Layer 3 of a small transformer language model trained on English Wikipedia (16 layers, counted from 0, width 64).
A neuron's activation on a vector x is SiLU(gate . x) times (in . x), where the dot is the dot product.
The model reads these tokens: " The" " G" "ord" "on" " D" "od" "d" "s" " P" "ri" "ze" "," " est" "ab" "l" "ished" " in" " " "2" "011" "," " rec" "og" "n" "iz" "es" " sup" "er" "ior" " res" "ear" "ch"

The vector x that enters this layer's MLP at each token. A number n stands for n times 0.016.
0 " The": 24 -9 26 31 -30 -12 -42 -23 -11 28 -50 48 26 -20 -26 0 23 -13 26 27 4 -11 39 -28 -8 -7 9 -52 9 -11 21 -1 14 -9 30 -27 -19 -13 3 -27 27 -20 10 28 34 -25 -1 -32 -21 16 -25 8 -37 11 22 -15 7 44 5 40 4 -15 -28 55
1 " G": 46 -18 -4 -26 -35 3 2 -37 61 35 6 29 -10 -35 8 -4 6 24 21 89 2 -40 19 -21 -13 17 18 -41 19 42 38 -3 25 -24 -21 -35 -52 14 -3 -45 35 3 42 -11 8 -27 -5 3 -20 21 -21 -2 -24 -22 32 18 -23 -7 -1 12 -1 14 -27 3
2 "ord": -10 22 18 -52 -61 38 -15 -2 0 -1 -9 28 1 -31 -11 -3 44 25 9 62 21 -5 -3 30 -53 -20 -14 -23 16 40 21 -6 -42 1 3 38 -26 33 13 -60 52 -16 10 15 33 -16 -22 -43 -6 22 13 -20 -32 -49 24 -2 -7 16 16 -19 -41 13 3 36
3 "on": -2 39 27 -26 2 -24 -37 2 9 -1 -9 32 -7 -2 12 0 -10 -19 18 36 40 -54 17 -22 -20 25 23 -16 12 7 1 26 0 5 -18 42 35 -38 -21 -20 1 -15 38 35 24 -37 6 -26 -56 21 -11 21 -40 -38 53 -41 17 41 12 -33 -33 18 -15 50
4 " D": 31 -38 0 -8 -39 11 -11 -36 57 2 -28 23 4 -42 30 5 17 4 19 71 6 -48 3 -17 -16 19 22 -31 3 23 -27 6 0 -5 24 -24 -3 -56 26 -42 35 -6 43 2 3 -32 11 -32 -12 9 13 40 -31 -49 19 -54 -20 6 26 2 -5 -23 -16 52
5 "od": -15 34 66 -12 5 16 -12 -9 33 -21 -36 17 3 -3 17 21 26 3 3 60 44 -49 -38 1 -50 5 15 -14 -6 12 -2 -1 -10 11 10 3 -24 25 19 -58 34 -13 42 15 12 -3 0 -58 -13 59 24 14 -16 -57 -5 -50 -3 8 43 12 2 -17 -28 68
6 "d": -13 39 3 -35 -58 -15 -19 -12 16 27 -30 10 19 -9 26 9 20 -3 23 53 46 -18 23 -7 -33 16 11 -21 34 38 -23 -6 8 9 23 -24 0 2 12 -53 20 1 20 -23 12 -17 -4 -37 -36 38 16 25 -28 -83 26 -77 -24 -11 44 -24 3 2 -20 51
7 "s": -8 21 55 -13 -5 -10 -51 23 22 24 39 11 6 -31 -29 32 18 16 16 69 15 -33 -6 16 -27 -2 19 -20 32 12 22 10 3 -33 22 -9 -19 -6 46 -30 -36 1 29 -11 1 -33 11 -43 -1 50 16 -26 -18 -6 14 -53 -14 4 11 -28 3 -4 -38 11
8 " P": 61 -48 3 -12 -16 -7 1 -33 53 -15 -36 35 -1 -17 23 -4 -10 15 30 46 51 -31 17 -18 -16 -20 21 -37 17 25 6 5 -16 -19 12 2 -14 -48 9 -50 18 -29 25 -12 13 -37 -13 -37 -21 -14 2 13 -29 -90 3 0 -18 39 -3 24 -35 -10 -15 3
9 "ri": -22 -2 62 -18 14 -34 -24 17 12 10 -32 42 -12 -18 -6 -21 -10 11 -31 39 50 -50 18 -6 -24 -6 8 -22 6 22 -14 33 -30 3 10 20 -3 -20 -56 -68 20 -20 1 32 -8 -15 -25 -2 5 21 15 60 -7 -85 59 -36 -22 37 -10 11 -13 8 -20 3
10 "ze": -13 23 43 -7 12 -40 -47 -49 8 27 -12 32 -14 -27 40 -7 30 9 6 49 31 -32 49 -3 -18 -22 12 -22 36 47 -17 35 -33 4 9 -28 -32 15 -8 -23 -30 -21 18 -32 3 8 7 -47 -31 26 1 -38 1 -35 36 12 13 -21 -19 16 -19 -3 -26 3
11 ",": 0 26 21 -58 -34 -5 -33 -3 -8 23 -24 21 8 -47 -22 13 -11 22 -17 21 13 -47 9 -9 -4 17 22 -69 19 10 34 18 3 -41 10 0 2 -6 -11 -29 -17 -33 -15 -38 13 -21 13 -3 -11 4 -12 -12 -3 -54 -38 -14 -27 20 13 15 -6 -19 -29 20
12 " est": -5 -24 31 2 4 -12 -10 -48 12 15 -2 29 6 -11 -10 17 -36 0 -8 76 -11 -16 30 -19 17 -22 5 -17 32 31 19 21 -20 14 -10 2 -74 -13 12 -48 35 -24 13 42 50 -32 -18 20 14 -1 22 18 -38 5 2 -22 5 -20 -8 4 30 -25 -29 58
13 "ab": -61 38 68 -20 24 -22 -10 -14 29 -16 15 16 16 -11 19 -11 3 20 33 70 64 0 -18 10 -21 -32 22 -8 24 7 15 3 8 -45 -35 12 -39 16 20 -30 25 -18 46 -30 30 -14 -3 -62 0 27 6 10 -4 -41 21 12 -19 9 3 -14 -29 -2 -47 29
14 "l": 6 30 -28 -20 -35 -15 -17 3 12 -3 41 38 26 -38 37 28 13 4 19 37 64 -31 12 -12 -26 -29 -10 -21 67 26 14 -4 -8 10 16 -24 0 43 -10 -23 -5 3 23 34 -8 -41 -17 -39 -31 50 5 -20 9 -74 1 -33 -26 0 8 -49 8 0 -2 38
15 "ished": 3 31 18 -34 -13 -14 -36 -16 -17 18 36 47 12 -22 -22 27 16 56 15 79 31 -47 -2 -14 -14 0 17 -37 25 3 -17 27 22 11 -14 -18 4 18 10 -44 -16 -26 10 -8 37 10 -17 7 -19 7 -20 -41 -41 -28 17 -3 -28 25 -24 -5 -16 -27 -12 31
16 " in": -20 2 35 7 -25 2 -30 -17 -20 -11 1 38 0 -7 16 30 -32 -14 -2 -9 69 -23 30 -7 -28 -32 27 -15 30 22 28 10 10 -61 -8 2 -9 -13 10 -33 -38 -27 17 -33 56 -16 12 -2 -1 -6 -41 -1 -35 -38 1 -19 3 39 -24 6 -37 -46 -27 13
17 " ": 24 -22 27 -44 -26 -1 -35 -17 -26 7 -46 -5 25 -26 -11 -20 16 11 8 45 73 -58 34 -5 -18 13 4 -19 24 60 2 17 -8 -13 -1 -1 11 -56 17 -27 -13 -9 30 -4 6 -26 -5 -44 -19 -6 2 -2 -23 -57 -26 -1 -19 28 -48 15 -31 -19 -19 29
18 "2": 23 21 33 -32 -41 24 -16 -10 -23 4 4 10 3 -42 -33 23 23 -16 1 87 58 -55 51 -6 -14 -35 20 -4 28 45 21 27 1 -4 12 0 12 -36 -8 -41 -32 -13 53 -35 14 -26 12 -67 -21 13 19 19 3 -12 -10 9 8 35 -14 29 45 0 -2 7
19 "011": 23 31 30 -43 -15 3 -26 13 -19 10 -5 38 5 -28 -20 14 6 15 24 61 42 -44 24 -8 -36 5 3 -27 25 17 20 22 16 -23 5 34 4 -35 -34 -31 20 -28 13 -20 53 -34 42 -20 -28 19 12 20 -14 15 19 52 17 55 -19 56 9 -14 -1 2
20 ",": 0 33 15 -58 -27 -7 -31 -1 -14 17 -17 19 1 -44 -17 14 -22 18 -19 23 22 -47 8 -8 -2 21 19 -71 15 15 27 18 2 -43 12 4 2 -6 -12 -23 -19 -37 -11 -44 11 -21 12 1 -3 5 -8 -18 -2 -47 -35 -10 -28 17 17 20 -8 -21 -27 21
21 " rec": 34 -43 31 -15 -42 -19 2 -10 -8 40 -34 22 5 -30 44 6 7 -6 -13 17 51 33 5 47 -15 16 0 -21 7 22 33 42 24 4 10 -4 7 -3 0 -35 42 -32 -2 23 39 -31 -15 -4 1 -26 7 24 -31 -7 -10 5 -4 -65 46 21 -17 -16 -38 22
22 "og": 5 2 73 -13 11 14 -13 -28 19 20 -3 28 -17 -29 13 5 46 -20 14 49 48 -48 -14 -2 -35 21 -34 -9 -6 25 -35 -7 5 19 23 26 -33 -19 -57 -52 37 -20 27 35 16 -2 -24 -49 39 35 10 -3 -25 -63 -7 -36 8 2 55 -18 -26 19 -37 21
23 "n": 8 48 15 -12 -18 -11 -15 -27 -13 12 34 29 -4 -4 -15 11 4 0 27 0 65 -27 -2 10 -21 24 3 -24 29 48 5 12 -6 -5 1 15 17 21 21 -14 -37 3 24 20 -2 -33 -19 -59 -26 94 -8 5 -5 -89 15 -35 -13 18 39 -16 -23 -14 -5 48
24 "iz": 36 56 9 -28 13 9 -24 -24 2 -5 -44 26 1 1 -19 14 8 -9 -20 67 15 10 16 -40 -17 21 12 -20 26 32 -28 31 34 24 36 5 22 25 -30 -65 -4 -12 -24 10 5 -11 -3 -37 51 43 15 7 -48 -48 -9 -40 5 18 -16 -8 -15 16 -30 27
25 "es": 4 16 40 -14 -1 6 -50 8 -9 22 52 35 -6 -45 -26 36 -4 29 -6 50 26 -30 -2 -19 -18 5 13 -20 20 18 -19 35 -8 -10 3 23 -15 2 36 -11 -39 -8 28 -2 15 -28 4 -37 22 42 7 -20 -28 -21 6 -25 -20 24 -1 -11 -17 32 -35 24
26 " sup": 39 -52 15 9 -19 12 -4 -18 17 18 -29 42 -16 -26 -5 15 5 37 -11 70 52 -35 39 -11 -2 -30 20 -13 4 33 16 24 -7 -25 -31 4 -5 16 9 -38 38 -7 60 -9 19 8 -44 -12 42 -25 -15 -14 -45 -6 -47 -51 2 17 39 -6 -16 3 -29 27
27 "er": 8 38 22 -10 -19 -12 -38 -21 -17 11 24 34 10 -6 38 -2 -26 10 57 37 22 -3 -11 27 -6 -22 11 -22 -11 27 -5 34 -6 -5 0 20 -43 17 -6 -11 5 -16 45 3 3 -21 13 -61 -5 73 -14 -33 3 -44 7 10 18 25 12 -2 -30 10 -28 58
28 "ior": 2 16 33 -11 22 -58 -39 -24 -42 41 -3 25 -22 -15 34 -1 13 32 34 64 33 -54 41 5 -23 -22 0 -23 15 16 7 24 3 -12 15 -39 17 -17 -49 -16 -1 -43 21 20 36 -17 -15 -26 1 28 -7 -62 -12 -15 37 20 -25 7 -3 12 -20 2 -15 -7
29 " res": -5 -50 27 -22 -34 -53 -16 -21 -2 25 34 14 -3 -33 -25 15 2 61 -8 53 23 2 31 -3 6 -17 17 -30 38 24 31 32 20 -6 -6 13 -21 46 12 -36 -26 -5 -6 -5 15 -34 -18 -15 4 -37 36 3 -10 19 14 -55 -14 -11 -5 -19 -10 -21 -34 48
30 "ear": -12 49 -2 -6 16 -3 -13 -5 -16 -25 -19 43 6 -1 48 11 10 26 15 46 48 -46 -5 37 -44 -22 -14 -16 39 44 -7 17 64 -14 -7 -15 -5 31 -49 -28 35 -15 46 -27 51 -11 14 -10 -8 1 -39 -14 -30 -11 7 -60 5 38 30 -10 -43 3 0 25
31 "ch": -4 47 -54 -9 -25 -16 -40 -16 15 5 13 20 19 -33 41 15 16 -15 42 32 38 -52 44 -5 21 -12 30 -16 37 28 -33 -5 -21 -8 23 9 -30 19 -15 -12 -40 1 42 -15 15 -37 -17 -19 -7 44 37 -30 -13 -31 -2 -23 -10 -23 28 -39 18 6 -26 26

Each question shows the input weights of one neuron of the MLP. A number n stands for n times 0.012.

n91 gate: -22 -23 -1 8 15 -7 18 10 11 21 2 2 25 -2 -10 -3 20 8 8 -20 -13 -11 7 -12 -1 7 -1 8 11 6 4 8 -8 11 -11 -7 4 15 3 9 4 1 11 13 25 1 -15 4 8 14 -4 2 0 -5 -25 12 12 -6 8 13 8 -4 3 -3
n91 in: -29 -18 1 0 5 -20 11 -7 -2 23 11 4 13 -2 -9 -6 0 -6 10 -5 -3 -10 8 22 -13 10 4 8 8 -2 -2 -11 -7 27 -19 -19 -14 15 6 3 -4 -5 17 15 14 -14 -9 1 12 -8 -14 6 10 -10 -31 12 12 11 0 11 -5 15 0 1
It fires most on token 24 "iz"

n156 gate: 22 -8 8 0 -1 2 -8 -2 -8 -18 1 -19 -15 4 2 -1 -1 7 8 -7 3 0 2 1 -1 4 -3 -12 8 -10 13 -1 7 10 -1 -1 -13 8 12 1 8 17 -10 -1 -7 -17 3 -8 -3 -9 -8 5 -3 -11 5 4 6 -6 6 0 -7 -2 0 -2
n156 in: -4 -7 -2 -7 6 -20 5 0 7 16 -6 8 4 2 6 0 0 -15 -1 18 -13 1 -2 10 -5 3 5 2 -6 11 -1 -7 -30 -7 2 -16 0 -5 -3 2 -22 2 1 7 12 9 11 1 14 -4 0 -1 -3 -3 -3 5 -3 12 0 3 0 11 6 15
On which two tokens does it fire most, strongest first? 8 " P", 1 " G"

n217 gate: 2 -6 1 -8 -1 1 7 -4 -2 -5 -5 -3 1 -5 11 2 -2 1 -2 2 0 0 7 1 -8 2 -5 1 0 0 3 2 9 2 -16 1 -1 4 9 -2 -4 3 -3 0 -4 -2 7 -1 3 0 7 -10 -6 4 -9 1 0 0 3 4 -1 0 -1 -6
n217 in: 2 5 -1 11 -3 3 -4 5 -6 5 4 -4 3 2 1 2 -1 -1 8 3 -3 0 2 -9 -1 4 1 -1 -1 -8 -1 3 -4 -3 11 -5 -3 -2 -5 -1 2 1 -4 -2 3 -3 -2 0 -2 2 5 3 2 5 1 6 -1 9 7 5 6 -3 5 8
On which token does it fire most, and how strongly? 9 "ri", at about 0.018

n189 gate: 10 2 3 -8 -8 -8 -9 -4 -6 8 -1 -31 -7 -4 3 8 -6 -6 7 0 0 0 1 -8 4 8 -3 6 -5 2 0 7 -19 1 -2 3 -14 6 0 -7 4 -9 -16 -2 10 8 -7 -9 -13 7 -10 15 1 1 -10 -1 11 -3 -8 2 -16 0 2 -1
n189 in: -6 2 -2 4 11 6 5 -2 -11 -5 -16 -4 6 -19 2 -6 12 7 26 5 2 -5 6 3 -12 6 -5 -13 5 -7 0 -4 4 -8 -2 3 7 -7 10 14 5 6 -7 10 4 -7 10 0 -16 12 -8 -7 0 3 -7 4 10 -12 -2 -3 -3 3 -6 4
It fires most on token 17 " "

n49 gate: 8 2 8 12 3 -13 -18 10 -8 4 7 2 4 -5 3 -3 2 6 -2 9 -7 0 -6 -6 -1 14 3 -3 1 3 7 7 -13 -4 -12 6 0 -3 -5 1 -1 4 6 -15 17 4 -10 -15 -4 -10 2 8 10 4 2 -6 20 1 14 -13 9 -1 -3 6
n49 in: 8 -3 -2 -1 11 -9 0 4 -5 8 7 7 7 9 0 -17 6 -2 -5 10 -7 -6 -13 -10 -16 15 -2 -16 5 -9 7 5 4 -8 -14 10 3 -17 4 -3 10 3 -2 -13 6 -3 0 -8 -7 4 0 9 10 -3 -3 -3 20 -2 10 -4 8 -1 6 0
On which two tokens does it fire most, strongest first? 3 "on", 19 "011"

n35 gate: 9 0 3 8 -23 -2 17 -4 7 2 -20 -20 -5 -14 12 -6 -10 -9 8 2 -3 26 4 7 -5 -5 1 -11 1 3 20 3 10 2 -4 -9 -9 5 15 2 -8 5 3 4 10 -1 10 -8 -6 5 -4 -5 -8 -1 -2 -6 5 -1 -20 12 -24 6 13 -11
n35 in: -1 -3 -5 12 -14 2 1 0 6 -6 6 -6 -9 -2 -6 -10 -17 1 6 10 12 21 3 0 14 -14 2 -6 -10 -7 10 6 20 6 -1 7 8 7 -3 0 12 -6 5 3 -4 -8 1 -10 -17 -10 1 14 -2 8 -4 -12 -4 -13 -15 15 -18 13 14 -13
Its three highest activations, in order, are on tokens 21 " rec", 22 "og", 31 "ch"

n221 gate: 4 -7 -13 -12 -11 11 33 -6 -15 -28 10 -1 -1 -18 1 17 -8 13 9 7 -3 20 1 6 12 35 12 22 1 -5 3 4 3 -15 -14 -4 -5 -5 -5 -4 -11 -16 22 -3 -12 16 -6 -7 -13 19 -11 23 -13 6 -4 3 21 2 7 7 -8 3 8 -1
n221 in: 1 -6 30 8 -2 -19 2 7 -4 25 -3 -1 11 0 9 -1 0 2 -18 2 -19 -6 4 -1 8 -12 2 2 16 16 2 -13 -6 7 -10 6 16 7 -18 -1 18 -4 -12 19 5 -11 -7 2 1 -12 -15 4 7 -1 19 -2 0 19 -13 -2 4 -5 -26 -11
It fires most on token 31 "ch"

n315 gate: 8 -2 5 3 4 -41 -22 33 0 -2 -3 -21 8 -6 -12 4 5 7 -11 -6 -27 -1 -10 -19 -7 6 -21 1 12 8 -15 -6 3 17 7 -6 -17 -2 -15 18 10 9 -3 -2 7 -4 4 0 -15 -2 4 2 -11 -8 -8 4 1 13 -5 9 18 -14 1 -14
n315 in: 5 12 -10 -6 13 33 19 -2 3 -16 -15 17 -8 3 -6 0 11 7 -4 -8 32 7 9 13 -11 -12 6 4 -19 -22 -3 -1 3 2 11 -1 7 -4 0 -6 -12 0 7 -3 2 -7 9 25 14 2 2 6 -8 5 -8 9 -2 -21 7 2 3 -1 -3 14
On which token does it fire most, and how strongly? 27 "er", at about 0.12

n187 gate: -8 -6 -13 -25 22 -5 -1 -18 10 -3 9 7 31 4 -1 -9 -6 -12 -19 -5 -11 -22 14 12 11 13 8 -20 -7 13 -9 -7 -2 -22 3 10 -1 23 13 7 11 4 -17 13 6 -2 24 9 12 -2 8 -5 1 -11 -2 -3 9 -17 -24 -1 -9 12 -7 -5
n187 in: 8 -1 -6 -17 13 -4 -8 -12 24 2 9 6 15 7 11 -7 -13 -8 -15 7 4 -5 24 35 13 19 2 -19 -9 16 -1 -5 -7 -7 5 14 3 16 7 11 13 -6 -25 14 4 -1 31 -1 -4 -16 -5 -17 6 -17 1 -9 15 -1 -9 -4 1 -3 -11 -5
Its three highest activations, in order, are on tokens 20 ",", 11 ",", 18 "2"

n164 gate: 0 7 -1 -8 -8 14 8 -3 -14 8 11 -1 6 -19 -4 -8 -2 5 -7 3 -15 7 -4 4 -4 16 7 6 -23 -6 25 13 2 -4 -6 -4 13 -44 -1 4 1 -4 6 -19 3 -1 7 6 -9 -1 -4 4 -16 -10 -4 -16 -5 -22 -4 9 -14 1 3 6
n164 in: -1 -1 -10 -1 -1 21 -11 -3 3 5 7 -8 5 -9 11 -10 17 9 6 2 -11 22 -4 -12 -12 7 0 10 -16 1 28 20 -14 -7 4 0 0 -33 -15 -2 -5 2 -2 -22 18 0 7 5 0 11 0 -1 -10 -27 -8 -30 -8 -17 -9 1 -1 -5 17 -2
Its three highest activations, in order, are on tokens 4 " D", 11 ",", 20 ","

n131 gate: -3 -3 5 9 0 0 -6 3 11 -1 -2 -10 0 2 1 15 4 -2 -4 3 16 14 -4 5 -3 4 8 -6 -1 5 6 1 -7 -4 4 -5 -11 -10 -9 9 -7 11 0 -19 1 5 -13 7 -4 -2 1 4 0 -1 11 3 4 -6 7 12 -3 -3 4 6
n131 in: -6 2 0 -9 -5 -7 9 3 -10 6 -3 -3 -1 -1 4 -14 -4 5 -3 -8 -11 -3 -2 -10 -2 -3 -10 14 -5 1 0 -3 13 -2 -6 -4 3 8 6 -11 5 -11 1 12 1 -3 11 -10 9 7 -5 -8 -2 -3 -10 -6 -5 1 -7 -7 5 -2 -1 0
It fires most on token 3 "on"

n234 gate: 13 12 -2 8 -21 -11 -6 -10 -16 6 6 -10 -4 -8 8 -8 -8 -10 -13 -4 -11 10 4 1 3 2 -7 11 7 1 -1 -15 -10 -10 -4 12 -23 16 -7 -10 -15 -9 1 -17 -8 -19 -11 14 2 -2 0 10 0 2 4 3 -12 10 0 -7 -7 -24 0 -1
n234 in: 4 9 22 10 -21 -6 -7 -2 -9 7 4 -7 -8 4 7 -3 -11 -10 -17 7 -2 11 9 -2 1 8 2 7 6 7 6 -10 -2 -3 -1 16 -1 10 0 4 0 -11 -6 -18 -4 -8 -4 11 -3 1 -4 8 -6 0 1 7 -5 -5 10 6 -22 -19 -12 -8
It fires most on token 16 " in"

n191 gate: -11 9 -2 -1 8 2 12 -12 -22 -7 -1 -11 12 -15 9 -7 7 2 5 3 -2 -15 10 12 17 12 -9 -15 5 -6 -12 -15 2 -1 -12 -6 4 4 6 6 -12 -3 8 10 -9 15 18 -5 -1 6 0 1 9 4 7 -10 10 -6 2 16 -9 -1 -1 16
n191 in: 2 -8 1 -4 -17 6 -1 -17 -4 7 3 -1 -14 -9 7 1 1 -4 -9 -6 -3 14 0 2 -6 -11 1 5 -9 -9 -10 13 -24 7 -6 8 -2 2 3 -13 -4 -13 -10 -11 3 -3 11 -9 1 -12 -6 -5 20 -9 0 -17 8 -6 -17 -5 -1 4 1 -1
On which two tokens does it fire most, strongest first? 10 "ze", 1 " G"

n13 gate: 14 13 -10 -6 -1 -25 -2 10 6 18 -4 -6 -4 15 -18 -1 1 5 -10 -2 1 -5 7 -10 13 22 -9 8 8 6 -4 4 -3 -12 7 5 -4 22 3 18 1 12 -10 -8 14 9 -5 -20 -13 -2 -22 -8 -23 0 -7 23 6 -6 -1 24 6 23 -2 -4
n13 in: 7 10 -17 -11 -10 -17 -3 9 3 10 -10 -11 -13 14 -17 -9 6 8 -7 -2 6 -12 14 -10 8 13 -1 0 8 -3 -1 15 -5 -13 6 11 -3 21 16 21 10 13 -13 1 12 1 -6 -9 0 5 -17 -6 -17 -1 0 17 5 -11 0 24 0 19 3 -7
It fires most on token 4 " D"

n203 gate: -2 -40 21 14 -27 -1 -16 6 1 -28 -37 12 9 2 7 1 -9 5 49 9 -44 -9 -8 -11 -1 24 -29 -34 27 -18 9 -12 12 -24 6 30 5 -9 -12 -19 -15 -21 -31 7 17 -15 -7 0 15 18 -19 21 -11 2 1 47 11 -13 -11 -7 19 5 24 -24
n203 in: -14 -32 -6 1 -10 -8 -18 32 -25 -24 -22 4 -16 -15 -20 6 -25 -15 30 9 -4 27 -6 -26 -30 14 -54 -20 -13 -10 6 -6 15 -36 -2 2 -9 12 -14 -13 2 14 -17 -2 22 1 -24 -20 16 19 2 2 -21 7 -1 -2 33 -40 -15 29 43 16 22 -10
It fires most on token 19 "011"

n120 gate: 8 1 10 1 16 -10 13 6 10 7 3 -12 4 12 -3 -1 3 2 -13 -22 -4 16 13 16 5 -4 -9 14 -2 -10 -9 19 14 -4 5 12 3 -1 -7 -7 1 7 10 -2 -16 -3 -3 1 13 1 7 2 -8 13 -9 15 -14 9 3 12 -7 6 -10 4
n120 in: 11 2 7 -1 16 -7 10 9 -10 -11 0 -1 -4 6 -8 -2 -9 -10 -10 5 -24 -5 -5 21 3 0 -7 2 -9 -14 -20 12 8 -3 11 11 3 1 -5 -20 -6 -7 13 -4 -12 2 -4 2 12 -11 18 8 6 -2 -9 1 -16 8 12 2 -4 -11 -6 3
It fires most on token 14 "l"

n51 gate: 0 -5 8 0 -8 7 -2 4 6 -8 -4 -4 4 -3 1 -13 -11 15 -1 5 9 8 -6 9 -3 5 3 -7 5 -5 6 1 8 0 7 -2 15 8 -1 -5 -6 -2 -14 -3 8 6 4 8 0 13 5 8 -14 6 9 -10 4 -6 4 6 1 0 0 -5
n51 in: 8 -11 13 -4 9 -1 -10 10 7 -5 6 3 9 4 -2 12 -5 3 1 -6 3 12 -12 -1 0 -4 3 1 -1 14 5 1 -3 5 -4 1 7 -3 -2 -7 2 -3 -8 -11 -1 2 7 -1 9 0 -10 -1 5 -9 13 4 7 -2 1 4 -7 2 3 -7
It fires most on token 31 "ch"

n280 gate: 6 12 0 -3 6 -3 5 3 -2 9 -12 -4 -11 0 2 -5 9 -2 -2 -3 8 -9 -1 -4 5 -8 11 1 4 -8 -8 -6 10 -5 -4 1 -4 17 5 -2 3 0 -6 2 7 -2 -1 8 -3 6 0 3 0 1 -5 3 -15 10 0 -8 4 14 3 -3
n280 in: -12 -2 7 -5 -6 6 -5 4 3 -8 -5 -6 9 0 0 11 -1 0 5 -3 6 6 15 7 3 7 -3 1 -3 -1 3 5 -1 -17 9 -15 -2 -6 -1 -8 5 -3 2 -1 -10 8 1 -2 -2 1 -4 -1 -2 -11 5 -2 13 0 -5 5 -6 -7 6 -1
It fires most on token 6 "d"

n179 gate: 10 -16 14 -6 2 10 14 19 -11 10 3 10 4 11 -1 9 5 7 -6 5 12 9 6 1 -3 -16 -15 1 13 -2 -18 -4 -6 8 -7 -13 -12 1 0 0 -11 -2 2 -5 -4 1 10 -5 1 0 -26 0 -3 1 -17 9 -15 2 -12 -41 -5 3 -8 19
n179 in: -3 -12 2 -14 15 -9 -1 4 -2 8 -13 22 10 -1 -9 13 13 -41 -1 26 -18 2 -13 16 -4 -17 -17 -3 -6 3 4 -8 -2 -3 0 10 -1 13 11 -19 -16 -3 11 -12 -29 -18 6 8 0 -5 -4 12 10 8 -20 3 -6 -3 -3 -21 -19 2 10 14
On which token does it fire most, and how strongly? 14 "l", at about 0.15

n123 gate: -3 11 -1 30 5 18 -23 -16 -4 -4 -12 -4 8 14 -19 -5 6 22 -2 -17 13 -3 -22 1 -20 -15 6 0 11 -5 7 15 -4 8 -9 -14 8 -5 14 9 0 3 14 1 -9 -11 2 33 -7 26 -8 -9 -23 -6 5 26 24 -11 9 1 -12 6 12 4
n123 in: 4 -11 -3 -10 0 -11 -1 14 23 12 26 13 -4 4 19 0 -3 -13 -14 22 -7 7 -9 2 22 7 12 -12 -29 9 -23 -23 5 6 3 18 -7 -2 -31 4 0 -8 -14 -7 -8 0 7 -30 -1 -9 -9 -3 12 -10 -18 -14 -15 15 -21 -6 18 -6 -2 0
On which two tokens does it fire most, strongest first? 27 "er", 21 " rec"

n1 gate: -16 -31 3 4 5 -12 -6 -30 -6 9 8 16 -8 -10 6 4 -23 2 9 -34 -21 7 0 8 -13 0 27 10 13 11 -8 -27 14 -11 11 22 -1 -9 -1 -4 21 10 -11 -13 -14 11 -18 0 -12 4 -42 -15 3 -11 21 1 -4 15 -5 -21 18 14 3 -2
n1 in: 7 17 7 9 10 1 -19 11 -20 -18 29 -59 -9 -8 8 17 -11 6 -11 4 -1 -17 13 -12 -8 14 -4 17 -23 7 -6 -24 6 -6 -2 11 -13 13 -9 -17 -3 10 -15 -6 -9 -23 -4 -1 -2 4 -5 5 -19 3 30 8 -11 7 4 10 -11 -15 2 23
It fires most on token 21 " rec"

n155 gate: 3 10 -28 8 16 20 -6 7 34 22 21 7 0 19 -3 0 28 -4 -14 -22 4 -13 5 -2 -25 10 -4 10 3 -25 13 15 -5 13 8 -5 -7 -17 21 3 22 -2 -16 -10 17 -2 3 -12 13 -1 18 2 15 -4 -15 15 7 -11 -12 27 2 4 -2 2
n155 in: -10 7 4 -18 -10 5 15 -5 -8 -21 -4 5 -10 10 -9 -24 -19 25 9 -4 16 4 10 6 24 -30 6 -7 -10 9 -14 -4 11 -12 -6 1 -7 -4 -10 11 -9 -7 -9 14 -8 -2 5 6 -11 2 -1 -29 -2 14 6 10 -22 10 13 -11 -18 -5 15 1
It fires most on token 6 "d"

n19 gate: -11 -6 11 15 -31 1 -2 10 5 5 2 0 4 -8 4 -10 6 2 -11 3 -5 15 12 21 -4 5 -8 6 -3 -4 -6 -8 -6 25 -12 4 0 -21 -20 -10 -19 -13 7 7 -12 3 -4 2 -3 -7 -2 -2 -14 0 -1 -3 -3 6 2 6 -14 1 0 13
n19 in: -24 -4 11 5 -24 4 6 10 7 12 0 3 2 -1 2 -10 12 6 -12 -1 -6 10 14 7 -12 -3 -9 4 -1 -7 -5 -16 -3 28 -11 7 0 -20 -15 -10 -12 -9 4 10 -15 3 1 9 6 -11 -3 -4 -14 2 -3 -5 -3 5 -7 10 -8 1 -1 15
Its three highest activations, in order, are on tokens 9 "ri", 22 "og", 2 "ord"

n201 gate: 23 -5 -9 -6 -3 -8 -4 -11 14 25 -8 9 1 2 -29 -2 -7 -8 20 -7 -14 -2 -5 15 -14 -1 10 -16 -10 1 -4 -14 17 4 -15 2 -2 13 11 0 -14 6 7 -5 12 -11 -8 15 -4 -3 -10 6 7 -2 4 4 -1 -4 -18 -11 0 46 -15 2
n201 in: 11 -4 -2 -6 -10 -8 -1 -7 12 17 -16 20 6 -1 -23 -1 -6 -7 18 -3 2 -1 0 11 -11 -3 15 -19 -10 -1 0 -8 21 14 -15 3 10 11 24 -3 -21 14 9 1 8 7 -5 14 -5 10 3 15 -2 3 -4 17 2 -9 -19 -17 -6 34 -12 -4
It fires most on token 1 " G"

n241 gate: 2 11 3 2 -9 -3 0 3 2 11 4 3 0 -5 -4 -6 2 4 1 -6 -1 -1 19 9 -1 3 -1 4 -1 2 -4 -3 -3 2 -13 -3 10 4 -9 11 -6 1 -4 -5 4 10 0 -9 2 -19 8 12 6 0 1 2 9 8 -4 8 -8 9 8 -5
n241 in: 14 -6 2 -1 11 -11 -6 -1 -2 -12 -2 -3 -1 4 -9 -2 -7 -5 1 6 -11 6 -16 4 3 -4 -2 -3 -9 6 7 -5 -12 -2 -2 -7 -9 3 7 -20 -1 1 -2 8 -8 -5 0 5 -4 2 -14 7 4 0 2 1 -15 -6 4 -2 1 5 -12 5
It fires most on token 31 "ch"

n158 gate: -6 -17 5 -20 4 -6 4 -4 19 -14 6 -2 -7 2 -3 -3 -2 22 1 7 3 3 20 -4 9 1 11 4 -17 -9 4 -22 -10 17 -3 6 -3 4 -18 -11 -18 -3 -2 12 -1 -6 -12 -3 8 -3 -5 -7 1 1 4 2 3 3 -8 -7 9 -2 -7 8
n158 in: 7 -3 13 3 12 1 -7 -8 18 -11 -9 2 6 2 -1 4 2 19 -6 10 1 4 2 6 4 -2 2 17 -14 11 8 -17 -1 6 -10 8 6 5 3 -8 -5 2 -3 6 6 -10 -19 7 5 6 -18 -7 -2 -5 -4 0 6 12 -6 -15 19 -10 -7 -2
On which two tokens does it fire most, strongest first? 12 " est", 26 " sup"